Layer 4 of a small transformer language model trained on English Wikipedia (9 layers, counted from 0, width 96).
A neuron's activation on a vector x is GELU(weights . x + bias), where the dot is the dot product.

Input weights of the MLP neurons that the questions are about. A number n stands for (n - 500) times 0.0042.
n22 (bias -0.048): 661 512 634 495 548 585 478 497 528 429 511 564 627 510 720 338 392 471 599 311 585 584 471 474 444 584 711 500 360 454 516 532 423 449 526 597 518 412 476 454 483 576 371 576 591 377 417 596 393 428 550 530 420 384 477 555 497 591 443 446 536 360 398 522 453 495 592 497 385 321 447 522 485 533 415 546 538 712 482 575 578 393 634 523 454 523 525 619 503 537 587 432 473 366 383 466
n41 (bias -0.002): 370 368 592 574 665 580 623 400 346 454 468 440 560 716 445 628 568 478 469 788 542 544 531 605 403 650 595 452 669 655 407 461 577 520 477 493 510 303 325 398 712 565 482 497 549 372 404 713 417 652 472 556 533 376 568 450 456 441 575 280 589 252 443 369 524 579 581 461 531 449 588 548 418 473 333 503 354 586 323 599 277 632 413 596 595 572 698 631 391 590 549 245 316 618 535 524
n63 (bias 0.021): 211 549 408 487 454 433 581 417 374 523 450 511 469 497 515 492 353 523 536 408 590 460 470 595 567 508 497 595 489 681 543 474 478 527 631 627 463 604 433 651 684 394 347 750 323 450 486 458 611 334 503 437 523 417 385 543 521 387 539 512 371 553 484 506 611 508 535 480 411 663 623 594 406 478 416 549 556 432 426 568 536 519 506 379 484 574 513 543 497 580 475 720 438 513 351 637
n66 (bias -0.012): 578 379 254 482 676 660 473 536 431 403 410 424 657 453 621 474 442 668 691 605 617 399 673 575 535 429 523 435 576 577 343 476 429 638 447 571 797 447 321 431 535 308 492 333 419 456 540 540 607 345 370 504 586 486 601 671 368 518 592 500 654 666 399 694 541 441 384 587 307 726 354 661 472 587 399 402 571 383 422 745 438 496 459 382 395 698 260 378 531 611 444 522 193 405 568 661
n101 (bias -0.000): 305 348 539 196 763 425 699 389 369 580 558 434 400 583 427 290 631 308 621 444 402 556 311 520 481 616 550 577 569 560 461 583 466 540 422 615 434 389 481 450 686 454 574 302 500 371 413 654 412 578 534 688 297 526 463 582 575 598 324 592 503 442 569 639 622 564 470 673 398 475 565 482 526 474 408 503 380 500 682 555 604 394 609 315 556 527 467 507 745 500 321 503 424 452 565 621
n105 (bias -0.010): 321 332 683 433 503 343 638 483 565 589 666 471 529 542 516 597 514 404 375 556 617 654 563 483 505 520 521 737 419 524 636 571 369 444 550 540 492 553 596 486 606 586 461 667 357 572 520 330 368 462 517 533 476 435 556 525 331 417 627 404 472 540 587 464 399 437 435 500 471 509 608 582 551 309 368 494 396 472 536 424 521 637 595 494 660 406 414 397 422 638 497 587 495 546 305 511
n118 (bias 0.007): 547 365 244 610 571 296 344 493 473 575 461 571 237 780 494 417 202 474 552 486 400 568 342 472 519 556 555 565 443 691 507 582 370 534 675 411 470 557 500 568 511 568 319 556 386 608 390 564 372 536 580 589 478 604 375 396 490 452 197 547 582 382 416 671 361 517 541 479 632 380 654 617 604 415 641 742 573 575 583 666 587 486 538 586 486 469 611 594 250 437 360 521 581 441 649 421
n141 (bias -0.021): 466 471 417 426 300 577 606 584 438 460 482 536 667 296 650 507 593 558 465 384 490 503 670 578 520 779 728 579 510 427 684 629 316 452 519 429 503 537 598 562 374 456 562 641 521 461 323 364 335 400 665 426 452 549 397 443 659 521 387 278 372 463 302 346 412 497 226 571 486 430 603 426 675 486 390 380 440 355 520 739 757 671 507 601 356 378 436 497 482 504 642 592 516 374 385 510
n169 (bias -0.016): 439 500 730 659 469 548 382 459 316 272 571 579 578 616 471 276 455 406 712 637 565 760 448 613 359 369 515 586 217 613 446 470 585 359 581 515 497 507 435 661 570 471 342 722 556 352 591 591 451 503 652 513 518 474 339 615 507 416 652 394 556 290 476 577 447 510 586 457 444 707 624 563 507 459 357 645 382 580 628 482 418 562 338 479 311 371 391 653 283 352 496 436 402 590 529 427
n176 (bias 0.020): 555 476 588 621 404 402 419 525 544 563 630 546 581 694 458 420 595 556 605 440 476 644 404 516 443 639 631 623 369 440 609 394 448 484 669 425 339 543 485 697 777 394 567 326 580 439 497 327 587 702 471 503 453 367 409 559 500 717 434 543 328 452 556 534 413 468 422 474 558 476 536 395 521 312 574 497 472 342 537 235 673 369 465 529 563 580 519 382 312 625 253 565 503 555 409 522
n189 (bias -0.000): 476 429 638 433 411 757 636 411 525 464 523 610 641 305 604 557 644 441 601 540 535 500 670 561 417 567 743 416 383 371 598 359 545 398 531 625 552 424 399 435 507 447 702 446 747 652 412 449 367 491 478 488 407 396 465 466 564 708 545 520 509 473 509 330 430 610 398 494 316 410 468 534 485 488 520 463 512 622 546 332 276 550 430 513 447 689 423 546 493 497 751 545 349 413 512 384
n205 (bias -0.010): 494 521 577 629 459 603 551 484 626 598 527 403 612 643 396 441 490 666 720 666 591 481 500 276 552 526 315 343 411 554 503 377 490 462 177 583 468 579 457 459 531 476 514 382 578 660 413 641 591 612 444 441 428 534 710 598 390 399 444 527 451 347 436 538 487 312 599 377 480 400 467 700 555 548 664 609 544 471 381 330 348 389 523 617 465 704 440 481 418 408 215 388 555 481 581 348
n207 (bias -0.013): 489 583 245 553 353 348 488 541 412 584 117 294 476 504 645 465 623 644 431 500 768 492 693 524 692 739 696 618 523 484 436 489 551 409 560 434 707 639 413 538 467 363 634 383 628 449 218 643 551 459 539 526 377 562 513 496 346 574 395 391 450 621 432 361 551 593 542 472 364 365 268 459 570 739 459 286 656 723 466 595 543 496 535 558 595 450 666 394 272 656 244 461 329 363 561 565
n242 (bias 0.016): 578 559 366 529 356 480 407 357 625 270 364 477 568 410 476 359 529 404 419 511 645 438 430 474 272 582 652 525 316 423 442 346 523 555 451 433 579 661 240 576 449 404 799 511 563 730 393 368 645 578 534 496 434 469 532 360 554 710 480 380 482 607 337 481 671 614 569 470 608 402 789 516 804 605 453 398 674 544 268 341 538 565 351 585 398 316 629 640 589 426 688 407 552 511 585 526
n244 (bias -0.006): 417 546 428 442 603 168 444 487 379 378 372 547 621 565 255 636 434 475 444 669 515 526 487 470 450 390 465 581 571 679 634 607 564 503 391 479 500 414 639 555 598 452 635 597 507 616 395 622 440 503 460 643 500 416 511 423 561 721 586 642 434 698 477 441 673 569 471 584 646 650 544 321 475 332 649 484 402 493 612 578 376 506 517 513 624 296 432 400 417 144 443 340 494 412 509 385
n260 (bias -0.007): 462 563 573 506 655 558 400 726 406 451 384 487 419 581 690 583 485 503 662 488 615 473 466 593 621 488 532 579 389 538 392 686 497 437 537 503 437 616 523 608 734 551 516 460 488 586 411 510 414 471 323 644 730 517 217 625 399 402 467 423 534 507 440 393 593 653 358 528 256 759 525 409 523 479 487 591 565 402 438 431 385 455 382 586 446 512 521 605 361 565 575 441 428 380 398 430
n261 (bias -0.015): 370 563 456 290 296 624 601 565 616 399 428 365 652 375 490 429 641 517 511 591 450 451 376 568 423 381 391 500 351 429 400 487 226 455 508 337 448 624 497 531 606 559 564 525 482 629 380 477 679 473 486 305 594 476 672 472 742 521 647 329 440 393 347 350 457 362 678 460 378 538 605 451 308 619 500 532 500 521 418 427 606 563 590 720 367 574 573 576 537 482 887 399 650 507 794 468
n277 (bias -0.016): 635 529 628 467 508 473 464 395 568 414 535 301 471 545 312 623 463 580 454 604 399 626 446 494 436 370 416 551 453 467 479 549 503 402 579 561 706 365 425 466 582 586 365 338 612 388 457 438 529 429 445 569 470 559 600 680 339 457 643 506 574 411 419 527 604 483 343 494 394 409 526 713 432 410 605 497 484 375 403 591 406 620 333 446 486 469 558 383 653 503 483 428 339 634 411 506
n297 (bias -0.024): 519 457 393 526 628 337 581 552 347 383 402 409 221 553 493 512 557 547 681 731 482 538 454 367 580 516 577 359 583 399 452 683 433 546 287 558 526 560 692 356 443 339 748 562 465 372 454 559 508 448 438 815 569 566 398 560 669 724 349 508 262 446 224 557 516 589 788 536 228 463 669 291 558 390 512 611 426 473 634 718 186 598 457 608 344 604 489 338 597 527 520 406 352 522 568 523
n305 (bias -0.024): 329 528 454 403 802 687 376 346 540 448 515 405 462 514 659 581 463 586 581 551 455 659 489 478 472 339 617 536 27 473 554 602 714 576 325 611 601 282 573 471 477 500 302 340 370 652 526 636 615 298 519 465 578 413 565 296 636 437 356 450 309 357 467 426 567 541 435 526 485 625 583 712 570 529 434 657 646 500 443 557 321 623 772 566 380 478 471 507 329 593 323 485 576 482 425 518
n324 (bias 0.015): 506 683 427 658 444 287 386 590 335 524 689 513 285 487 512 622 433 437 659 676 488 453 375 296 578 519 564 680 588 533 550 448 441 579 571 353 500 426 386 475 520 410 524 422 461 593 439 569 400 500 364 454 568 430 384 636 456 849 354 470 478 424 484 426 490 465 415 533 465 402 409 650 548 704 456 595 568 554 429 615 491 368 274 372 670 443 559 618 396 345 575 630 494 531 562 395
n331 (bias 0.004): 516 437 368 572 408 428 489 657 554 401 390 451 589 358 319 253 664 686 561 354 456 507 325 627 433 332 429 520 457 376 746 465 524 730 634 558 556 353 465 590 525 408 464 503 629 459 449 555 381 526 473 669 518 618 726 425 608 676 507 429 429 293 487 432 647 287 603 476 439 346 472 407 314 430 532 370 604 524 444 455 661 692 616 601 537 497 480 286 671 541 486 527 614 623 463 507
n362 (bias -0.020): 549 307 658 624 658 325 276 657 661 554 366 510 428 490 263 338 540 544 520 517 412 477 645 555 487 503 518 573 609 334 549 436 476 467 265 558 470 464 465 536 400 409 362 456 534 714 608 405 575 594 466 552 603 436 737 385 631 588 504 585 450 373 546 461 238 540 533 555 575 429 576 493 436 401 837 570 536 607 536 358 427 579 405 517 201 561 641 559 372 544 318 404 563 413 531 574
n364 (bias 0.001): 600 417 488 735 448 567 298 506 513 601 478 400 433 330 547 307 641 468 588 550 521 688 588 490 556 577 380 500 469 457 500 338 430 488 695 621 595 802 586 611 543 628 487 519 313 627 406 380 557 452 513 515 583 321 441 433 546 475 527 530 462 439 303 540 516 283 426 510 563 743 481 614 527 475 440 640 367 284 667 494 600 472 484 651 419 450 353 531 464 430 468 471 506 584 471 406
n378 (bias -0.004): 491 447 633 685 630 490 400 770 585 641 464 432 432 522 580 529 387 527 314 665 479 522 585 452 473 506 359 466 500 517 296 611 506 606 402 446 463 328 720 603 554 470 503 516 306 427 513 596 395 628 526 518 577 425 319 635 340 459 324 540 449 258 494 463 420 335 307 484 423 527 410 534 455 463 607 578 485 383 472 546 613 497 407 582 438 389 698 488 610 462 429 436 491 642 681 676

Each question shows a token from some text and the vector x that enters the MLP there. A number n stands for (n - 500) times 0.007.

"c": 357 495 383 588 528 238 331 593 483 395 447 674 524 576 529 755 785 847 420 411 374 280 328 684 513 670 513 382 606 355 198 251 529 543 486 688 429 452 429 286 323 600 422 409 579 627 752 407 488 462 645 283 920 520 422 671 615 173 709 589 274 640 536 553 415 642 500 412 242 159 461 623 601 444 534 680 410 612 727 531 577 495 447 652 625 464 417 467 593 370 414 488 507 467 604 463
Which neuron fires most, and how strongly? n362, at about 5.1

"\n\n": 299 601 405 557 574 372 412 528 507 327 501 791 559 658 645 781 770 832 462 398 514 127 391 741 505 630 489 460 421 322 122 333 478 464 497 637 424 418 211 360 489 756 562 319 542 538 568 599 531 499 729 369 729 490 303 660 574 252 725 574 321 608 550 690 459 581 490 517 506 163 367 437 592 453 531 638 451 590 676 593 547 575 417 649 669 459 287 356 566 247 352 470 520 449 475 469
Which neuron lights up most? n66

"vel": 457 454 292 570 553 272 276 486 566 395 467 703 537 586 531 623 794 845 295 395 391 347 233 616 513 689 474 366 500 504 233 308 554 521 475 825 491 474 331 344 566 693 435 405 557 530 696 450 288 416 696 336 885 476 226 652 612 206 617 492 358 610 617 725 565 505 431 573 360 151 407 625 675 483 495 622 443 576 664 422 538 630 484 741 699 472 342 424 494 355 418 539 533 514 562 471
Which neuron fires most, and how strongly? n118, at about 3.7

"mb": 416 578 483 587 552 322 269 484 582 308 378 788 576 554 755 580 679 821 388 422 415 273 248 659 522 644 530 525 443 518 132 236 527 539 480 746 401 406 371 278 461 784 494 399 636 453 555 482 403 389 641 354 811 491 181 686 728 279 684 515 355 554 614 626 413 515 482 402 415 131 397 533 715 425 565 538 511 521 651 631 533 560 476 700 720 369 385 340 564 357 480 488 524 609 575 512
Which neuron fires most, and how strongly? n22, at about 2

"s": 380 606 326 575 556 293 509 588 432 301 494 644 543 552 514 746 835 805 425 494 471 312 352 651 389 609 617 398 410 279 156 351 538 574 493 704 473 436 298 301 375 569 497 448 603 624 645 441 431 481 631 277 770 436 231 613 687 182 721 541 303 601 627 736 472 587 564 501 285 83 493 489 612 456 409 733 442 660 711 539 519 560 385 646 656 385 423 473 572 355 426 474 550 462 597 633
Which neuron lights up most? n297

"In": 351 597 499 622 509 242 425 511 499 406 555 741 642 588 537 773 780 766 486 420 310 352 348 670 464 638 517 294 446 445 154 335 554 516 495 672 597 383 367 319 555 774 419 485 436 484 538 567 534 470 691 340 827 478 210 592 625 289 649 452 389 677 500 587 476 532 398 587 422 68 376 561 572 454 513 768 434 536 759 567 428 627 375 574 764 444 329 254 693 314 369 465 487 552 450 520
Which neuron lights up most? n277

".": 328 511 407 648 470 416 442 570 533 307 566 777 495 645 539 726 857 843 450 418 426 373 350 725 404 517 446 444 464 318 157 422 501 601 500 601 479 438 323 358 511 745 477 377 590 507 625 515 468 461 761 252 844 454 284 651 596 250 685 484 260 642 478 629 511 599 492 521 383 149 350 430 556 501 491 717 429 621 637 519 603 570 432 720 622 363 264 334 482 306 368 555 538 416 627 535
Which neuron lights up most? n261

"y": 423 548 435 573 496 272 386 459 492 369 502 774 584 544 619 682 777 836 412 311 408 382 307 733 465 620 535 510 511 349 130 355 534 518 423 847 440 490 324 253 506 790 486 421 515 584 578 378 321 432 692 358 777 408 222 680 670 303 673 449 369 588 615 660 484 453 506 494 316 77 320 599 608 599 493 602 450 674 675 619 402 484 437 621 716 429 451 405 499 346 531 502 457 555 546 581
Which neuron fires most, and how strongly? n22, at about 3

"ara": 399 553 357 632 486 297 348 517 506 377 501 753 595 544 460 692 779 910 518 396 376 256 442 707 592 764 397 380 566 372 263 349 350 537 528 796 490 391 453 371 436 615 365 260 526 524 629 407 387 418 642 302 863 442 275 567 610 306 637 474 313 567 615 653 527 532 527 401 349 115 464 573 697 560 554 605 487 502 683 520 593 519 467 694 719 254 270 336 488 388 436 537 449 474 717 650
Which two neurons fire most, strongest first? n141, n66

",": 248 557 379 577 482 371 414 492 558 315 455 869 568 612 628 698 721 790 527 364 415 312 305 735 409 547 495 508 424 274 112 369 570 567 464 701 464 410 233 320 496 839 461 268 606 507 532 546 589 451 615 385 763 464 232 630 734 366 619 534 347 559 574 718 394 572 459 508 474 203 290 444 722 411 433 652 442 649 647 612 389 574 492 717 659 466 410 350 513 317 446 583 506 534 549 538
Which two neurons fire most, strongest first? n305, n189

"land": 328 586 372 502 496 345 367 546 519 447 628 719 595 545 645 689 849 789 350 370 462 413 313 718 490 629 553 520 506 517 138 324 399 594 570 827 455 521 312 332 672 580 463 386 405 456 653 390 333 317 608 303 855 502 229 628 608 239 698 445 277 547 608 561 573 444 468 415 372 69 392 527 641 550 549 679 415 591 651 438 531 513 473 665 735 377 396 417 473 424 540 475 470 526 553 602
Which neuron fires most, and how strongly? n63, at about 3

"a": 350 528 368 518 473 328 444 597 450 385 508 776 655 474 562 675 735 858 487 340 436 366 356 665 482 703 546 396 494 387 138 354 439 556 607 779 424 425 378 309 476 641 375 466 513 603 564 451 408 362 663 306 803 448 166 651 633 239 700 514 359 619 527 585 555 654 583 520 279 56 388 491 670 486 547 678 477 631 648 545 494 569 414 681 714 342 298 510 551 292 495 553 478 483 549 575
Which neuron lights up most? n141

"B": 347 491 335 595 527 176 404 456 394 372 495 765 632 552 578 575 807 750 371 380 418 342 390 660 518 588 421 446 490 512 239 284 492 525 591 724 423 387 342 305 548 784 363 411 487 634 603 556 485 503 689 409 844 558 147 666 682 279 819 567 325 586 673 603 467 487 489 393 337 174 278 580 607 432 529 661 499 531 710 506 538 548 373 703 719 367 473 259 604 311 398 500 541 561 487 606
Which neuron lights up most? n331

"ile": 423 584 494 701 593 342 391 574 498 399 607 729 556 625 562 772 809 835 394 424 471 427 307 585 518 595 549 419 441 388 196 415 483 584 512 805 510 514 333 353 457 653 381 409 433 518 628 467 358 324 588 277 845 410 128 602 638 272 728 421 251 655 676 530 607 546 417 470 310 86 378 588 606 567 467 609 472 587 678 450 488 493 388 561 691 292 320 361 561 396 404 481 534 634 598 573
Which neuron lights up most? n324

"65": 396 591 379 561 569 381 396 510 479 295 422 835 598 608 646 769 703 739 351 344 358 287 359 617 566 718 440 507 460 406 61 351 554 496 446 660 432 573 393 317 561 723 479 330 572 365 564 488 443 398 622 313 861 435 278 747 765 266 703 394 369 620 671 733 468 483 442 410 345 109 325 521 600 447 449 611 373 680 559 469 587 678 537 548 622 457 423 414 489 356 502 527 599 536 597 583
Which neuron lights up most? n261

" response": 449 494 444 655 403 370 354 557 613 350 688 609 684 509 547 654 850 846 340 406 397 284 367 639 416 688 637 352 407 341 174 256 482 465 448 704 518 356 305 358 460 701 426 408 591 436 736 534 461 493 624 296 798 496 282 642 669 239 660 385 315 592 613 728 449 598 456 486 435 74 560 659 661 517 480 699 445 604 569 407 570 570 447 652 597 309 329 404 565 445 406 462 479 546 664 458
Which neuron fires most, and how strongly? n242, at about 3.2

"uction": 395 559 434 619 614 362 384 502 588 334 620 635 656 490 574 717 818 890 385 395 411 355 358 643 472 755 609 421 373 350 211 288 513 531 422 771 478 456 282 319 460 618 383 430 481 406 614 527 447 545 685 362 840 432 248 690 667 187 665 543 308 569 619 773 394 526 375 457 377 111 444 567 672 542 530 669 420 647 515 516 509 546 496 729 626 328 367 351 571 360 368 461 483 521 544 522
Which neuron lights up most? n305

" 1": 308 533 270 560 564 351 438 610 420 368 602 725 553 498 534 746 814 829 377 394 439 341 310 605 384 687 428 455 489 382 124 338 584 591 533 693 379 457 255 381 383 591 510 373 528 472 624 498 466 477 653 391 825 526 178 672 661 154 792 528 368 655 649 680 500 593 503 487 380 229 457 357 615 508 520 712 363 588 649 467 576 638 457 466 643 357 456 319 631 406 392 445 638 471 676 483
Which neuron fires most, and how strongly? n101, at about 0.16

" done": 422 536 359 659 440 322 359 567 571 290 603 680 576 603 497 773 865 777 417 451 421 421 384 680 442 653 578 342 517 274 188 238 494 505 462 674 476 504 292 302 353 729 424 408 527 470 554 525 451 548 543 273 732 509 257 707 623 246 666 531 406 649 517 791 517 463 444 493 330 147 552 576 591 367 564 672 377 548 739 614 515 562 472 702 653 449 271 469 541 294 280 487 597 409 691 582
Which two neurons fire most, strongest first? n205, n118

"no": 388 500 293 574 571 257 369 456 455 367 480 720 523 573 443 671 737 849 348 447 362 331 326 718 568 696 407 436 571 431 197 299 491 512 530 764 473 488 360 336 442 715 420 306 514 547 630 445 389 414 609 336 855 473 169 511 537 288 698 602 351 568 599 679 582 533 490 569 354 52 340 589 636 562 461 533 554 564 754 499 476 631 444 650 799 477 456 405 571 294 415 612 531 572 581 631
Which neuron lights up most? n207

" (": 279 498 311 546 481 289 420 544 617 263 648 720 462 555 565 695 807 802 352 507 478 372 320 740 456 590 427 375 484 310 154 314 448 547 510 636 348 388 249 342 436 758 436 442 596 569 576 475 593 507 785 341 765 521 196 558 682 199 714 541 414 579 626 667 559 526 539 602 342 234 369 536 625 496 539 618 424 615 682 510 450 679 401 687 753 343 407 413 536 383 367 505 470 472 554 523
Which neuron lights up most? n41

" Ha": 395 582 348 637 441 163 355 584 533 343 525 778 527 536 527 751 791 759 508 342 415 282 414 645 360 729 424 426 524 460 160 446 503 548 553 710 501 383 385 297 530 709 422 471 447 600 577 537 490 413 663 378 800 518 146 692 674 358 786 529 367 648 645 512 565 531 367 416 376 142 319 501 617 445 447 647 523 474 735 418 551 536 357 685 777 384 326 300 645 457 415 450 484 472 498 626
Which neuron lights up most? n260

" labor": 437 622 375 564 519 332 394 536 607 302 600 648 642 483 530 733 836 862 330 439 454 433 383 701 395 738 508 404 481 410 141 263 410 607 526 850 431 543 288 373 515 621 465 320 558 449 685 441 398 534 621 253 783 500 215 645 658 324 740 480 218 626 511 590 486 425 413 354 489 113 553 513 685 528 444 700 454 719 625 451 492 581 471 629 570 423 393 394 624 408 371 461 470 435 544 523
Which two neurons fire most, strongest first? n242, n176

" .": 383 470 363 587 422 287 383 453 532 386 557 768 551 588 680 727 809 752 467 401 442 339 242 734 401 632 408 430 553 312 75 475 469 553 474 619 438 514 307 339 430 715 489 336 574 525 650 478 430 465 719 374 727 456 256 636 666 310 844 436 356 710 614 694 484 460 495 486 390 215 363 441 569 477 457 655 448 675 707 561 607 571 485 697 656 292 383 317 520 308 314 570 586 403 647 539
Which neuron lights up most? n207

" List": 320 553 364 618 520 313 494 605 536 493 495 597 559 629 550 689 781 730 433 452 403 237 352 558 548 508 427 437 505 486 165 229 476 472 514 769 468 550 161 322 638 735 361 550 371 544 585 415 436 455 786 379 753 494 162 728 644 268 740 514 264 564 708 659 483 526 515 502 397 153 391 549 639 508 473 564 465 604 612 466 558 639 520 578 796 290 309 343 633 369 463 405 491 447 564 697
Which three neurons fire most, strongest first? n63, n105, n378

" August": 382 476 421 610 530 296 409 553 453 391 584 790 538 669 640 725 759 802 372 348 386 282 354 730 408 665 446 357 421 519 94 316 507 574 527 592 530 430 317 299 628 743 404 465 416 395 630 443 395 357 665 358 894 521 209 706 652 373 698 534 341 640 550 552 421 495 518 360 440 129 371 527 701 474 487 698 532 594 613 472 420 599 480 542 760 455 368 391 472 382 430 560 536 598 593 496
Which three neurons fire most, strongest first? n118, n41, n324

" period": 410 585 419 664 526 374 361 591 580 244 525 721 686 594 615 600 708 783 451 335 336 268 274 665 497 695 531 457 429 369 50 232 523 338 398 645 447 440 253 330 506 738 493 388 639 441 590 390 457 541 731 349 813 454 211 636 708 380 642 494 390 589 578 657 389 438 512 361 435 170 508 549 674 439 493 646 484 723 522 642 578 694 515 633 601 401 299 365 572 366 475 523 485 559 614 631
Which neuron fires most, and how strongly? n242, at about 3.5

" fine": 419 642 408 620 517 313 409 518 591 375 572 678 536 534 520 776 841 878 440 483 341 375 323 587 439 717 555 339 507 388 177 276 525 474 381 797 485 422 277 358 454 683 425 414 663 366 535 461 447 523 608 301 771 508 238 665 665 243 664 381 359 643 651 700 504 532 407 455 373 147 440 517 657 515 542 597 494 525 722 531 587 670 405 598 649 390 374 364 555 266 227 499 557 554 577 619
Which neuron lights up most? n277

" a": 241 569 336 656 506 236 419 565 555 340 480 723 649 559 530 829 781 796 431 391 448 325 329 681 391 642 489 452 552 353 161 360 468 518 455 749 452 486 308 319 475 776 475 400 639 504 597 476 474 534 739 360 760 432 204 713 733 299 764 436 370 588 585 715 427 552 549 465 388 225 401 435 741 459 550 639 540 480 668 560 455 612 413 548 607 433 276 369 532 325 384 529 365 515 522 499
Which three neurons fire most, strongest first? n297, n66, n169

" Books": 351 525 370 584 517 316 424 596 518 460 611 599 472 574 435 739 834 764 383 354 469 429 288 621 511 607 531 332 396 491 195 360 551 496 582 722 503 425 289 276 494 686 292 554 388 566 648 429 416 489 664 317 782 501 165 629 636 267 736 496 247 568 568 642 576 519 525 444 394 100 474 597 601 418 641 749 421 742 650 506 594 579 409 778 682 360 364 369 603 329 400 400 587 485 528 531
Which neuron fires most, and how strongly? n118, at about 4.1

"en": 415 530 386 565 478 278 384 612 416 408 566 768 568 565 662 755 778 797 345 360 405 453 329 641 441 660 565 447 445 344 114 399 418 529 522 860 443 497 328 262 542 663 381 390 534 530 644 366 346 404 642 295 772 424 207 653 594 239 764 431 370 592 559 578 518 502 526 534 391 85 402 546 644 543 521 688 366 649 710 472 462 512 497 731 699 494 417 450 498 396 455 565 423 510 569 560
Which three neurons fire most, strongest first? n22, n189, n260

"bu": 454 626 323 601 548 231 254 547 599 345 548 665 487 580 474 694 879 738 433 351 385 367 334 657 502 811 459 421 529 422 198 315 438 546 579 780 499 341 341 372 441 658 425 353 591 539 582 444 374 456 613 342 833 476 201 678 582 280 697 633 327 642 624 580 551 530 470 506 322 82 376 518 558 557 561 641 385 621 604 480 577 540 459 682 638 411 365 286 518 396 442 607 441 557 759 508
Which neuron fires most, and how strongly? n324, at about 3

" and": 314 542 428 507 455 253 399 566 618 315 552 745 611 621 580 683 845 801 426 442 423 412 332 707 373 568 518 476 536 306 132 353 524 565 498 777 520 478 231 268 617 723 448 285 493 518 575 536 459 476 655 327 760 499 264 680 615 256 649 528 269 645 585 516 438 532 509 494 350 186 328 478 669 578 432 698 381 655 774 545 465 664 454 665 653 341 391 434 499 352 436 511 413 543 608 428
Which neuron lights up most? n41

"urn": 390 497 365 569 509 248 356 503 515 399 595 638 549 551 622 601 781 833 366 370 442 331 312 610 534 708 561 415 472 575 215 217 577 603 487 736 377 481 324 319 537 701 418 533 414 451 517 489 427 448 668 362 863 377 222 792 687 242 710 543 241 602 700 659 439 461 418 561 428 84 363 555 675 419 622 655 490 553 624 556 435 570 469 626 709 307 393 399 492 382 501 566 399 587 531 638
Which neuron fires most, and how strongly? n63, at about 3

" its": 303 551 337 614 539 280 459 592 448 398 538 714 596 593 517 764 804 801 415 362 341 382 272 717 423 645 518 398 529 381 206 359 496 594 453 755 468 404 311 336 490 784 471 314 584 512 519 583 471 561 701 383 775 516 186 651 691 264 665 516 345 677 655 719 437 513 530 551 305 135 472 552 722 490 444 564 450 584 684 580 461 618 411 556 592 446 257 442 593 291 255 516 474 449 532 536
Which neuron fires most, and how strongly? n101, at about 4.4

" death": 422 567 421 691 552 342 361 570 520 284 657 572 607 513 595 681 881 835 371 454 356 409 423 675 398 696 491 334 445 306 91 306 599 442 509 691 522 416 341 359 428 675 392 378 587 387 591 539 526 440 558 298 803 498 318 653 711 258 719 493 331 624 620 674 489 448 448 333 397 44 470 586 575 427 519 681 472 658 748 546 567 540 375 561 637 409 346 381 540 449 419 451 489 513 655 611
Which neuron fires most, and how strongly? n277, at about 4

"ished": 425 499 409 616 519 342 332 466 485 301 569 684 555 547 554 777 837 828 443 438 394 411 299 719 534 651 539 404 445 428 202 273 508 503 341 769 483 365 260 194 455 712 436 430 599 485 584 451 428 543 697 285 772 505 378 684 649 281 663 465 347 710 533 667 318 474 497 486 356 130 457 580 727 445 474 684 352 664 735 496 464 569 536 625 689 483 302 439 511 380 387 537 557 537 508 566
Which three neurons fire most, strongest first? n205, n189, n41

"20": 336 620 431 473 627 400 399 597 476 377 543 775 600 574 602 710 714 800 373 438 319 332 364 665 546 719 445 418 503 471 92 353 546 447 542 578 506 564 386 286 489 639 402 337 485 381 585 472 480 388 607 301 920 463 283 592 637 206 753 438 350 634 703 703 515 504 497 403 285 87 317 469 578 438 489 668 336 686 619 478 701 606 498 493 672 409 397 411 546 328 467 544 618 586 626 529
Which neuron lights up most? n261

" A": 322 525 386 549 529 230 393 595 519 405 570 740 556 572 557 719 827 792 368 365 436 330 297 687 363 633 472 484 522 356 189 394 397 552 592 784 414 454 316 312 563 793 405 462 513 579 659 476 414 437 717 416 749 432 142 664 673 240 859 454 405 616 607 612 482 518 530 449 332 206 473 409 685 491 563 756 491 444 634 496 525 588 362 574 677 386 331 366 582 329 425 509 503 440 503 536
Which three neurons fire most, strongest first? n260, n105, n63

" Jose": 404 626 393 492 498 269 482 536 518 253 503 753 550 517 566 771 782 880 471 333 426 359 455 623 390 701 385 388 465 362 184 359 475 520 555 770 441 443 430 369 591 711 479 395 373 605 683 308 460 284 594 386 853 522 220 637 542 296 699 372 384 632 657 565 532 465 476 335 490 74 387 502 724 464 475 654 506 608 641 499 494 639 459 707 726 352 383 403 594 382 330 515 545 452 538 628
Which neuron fires most, and how strongly? n105, at about 1.6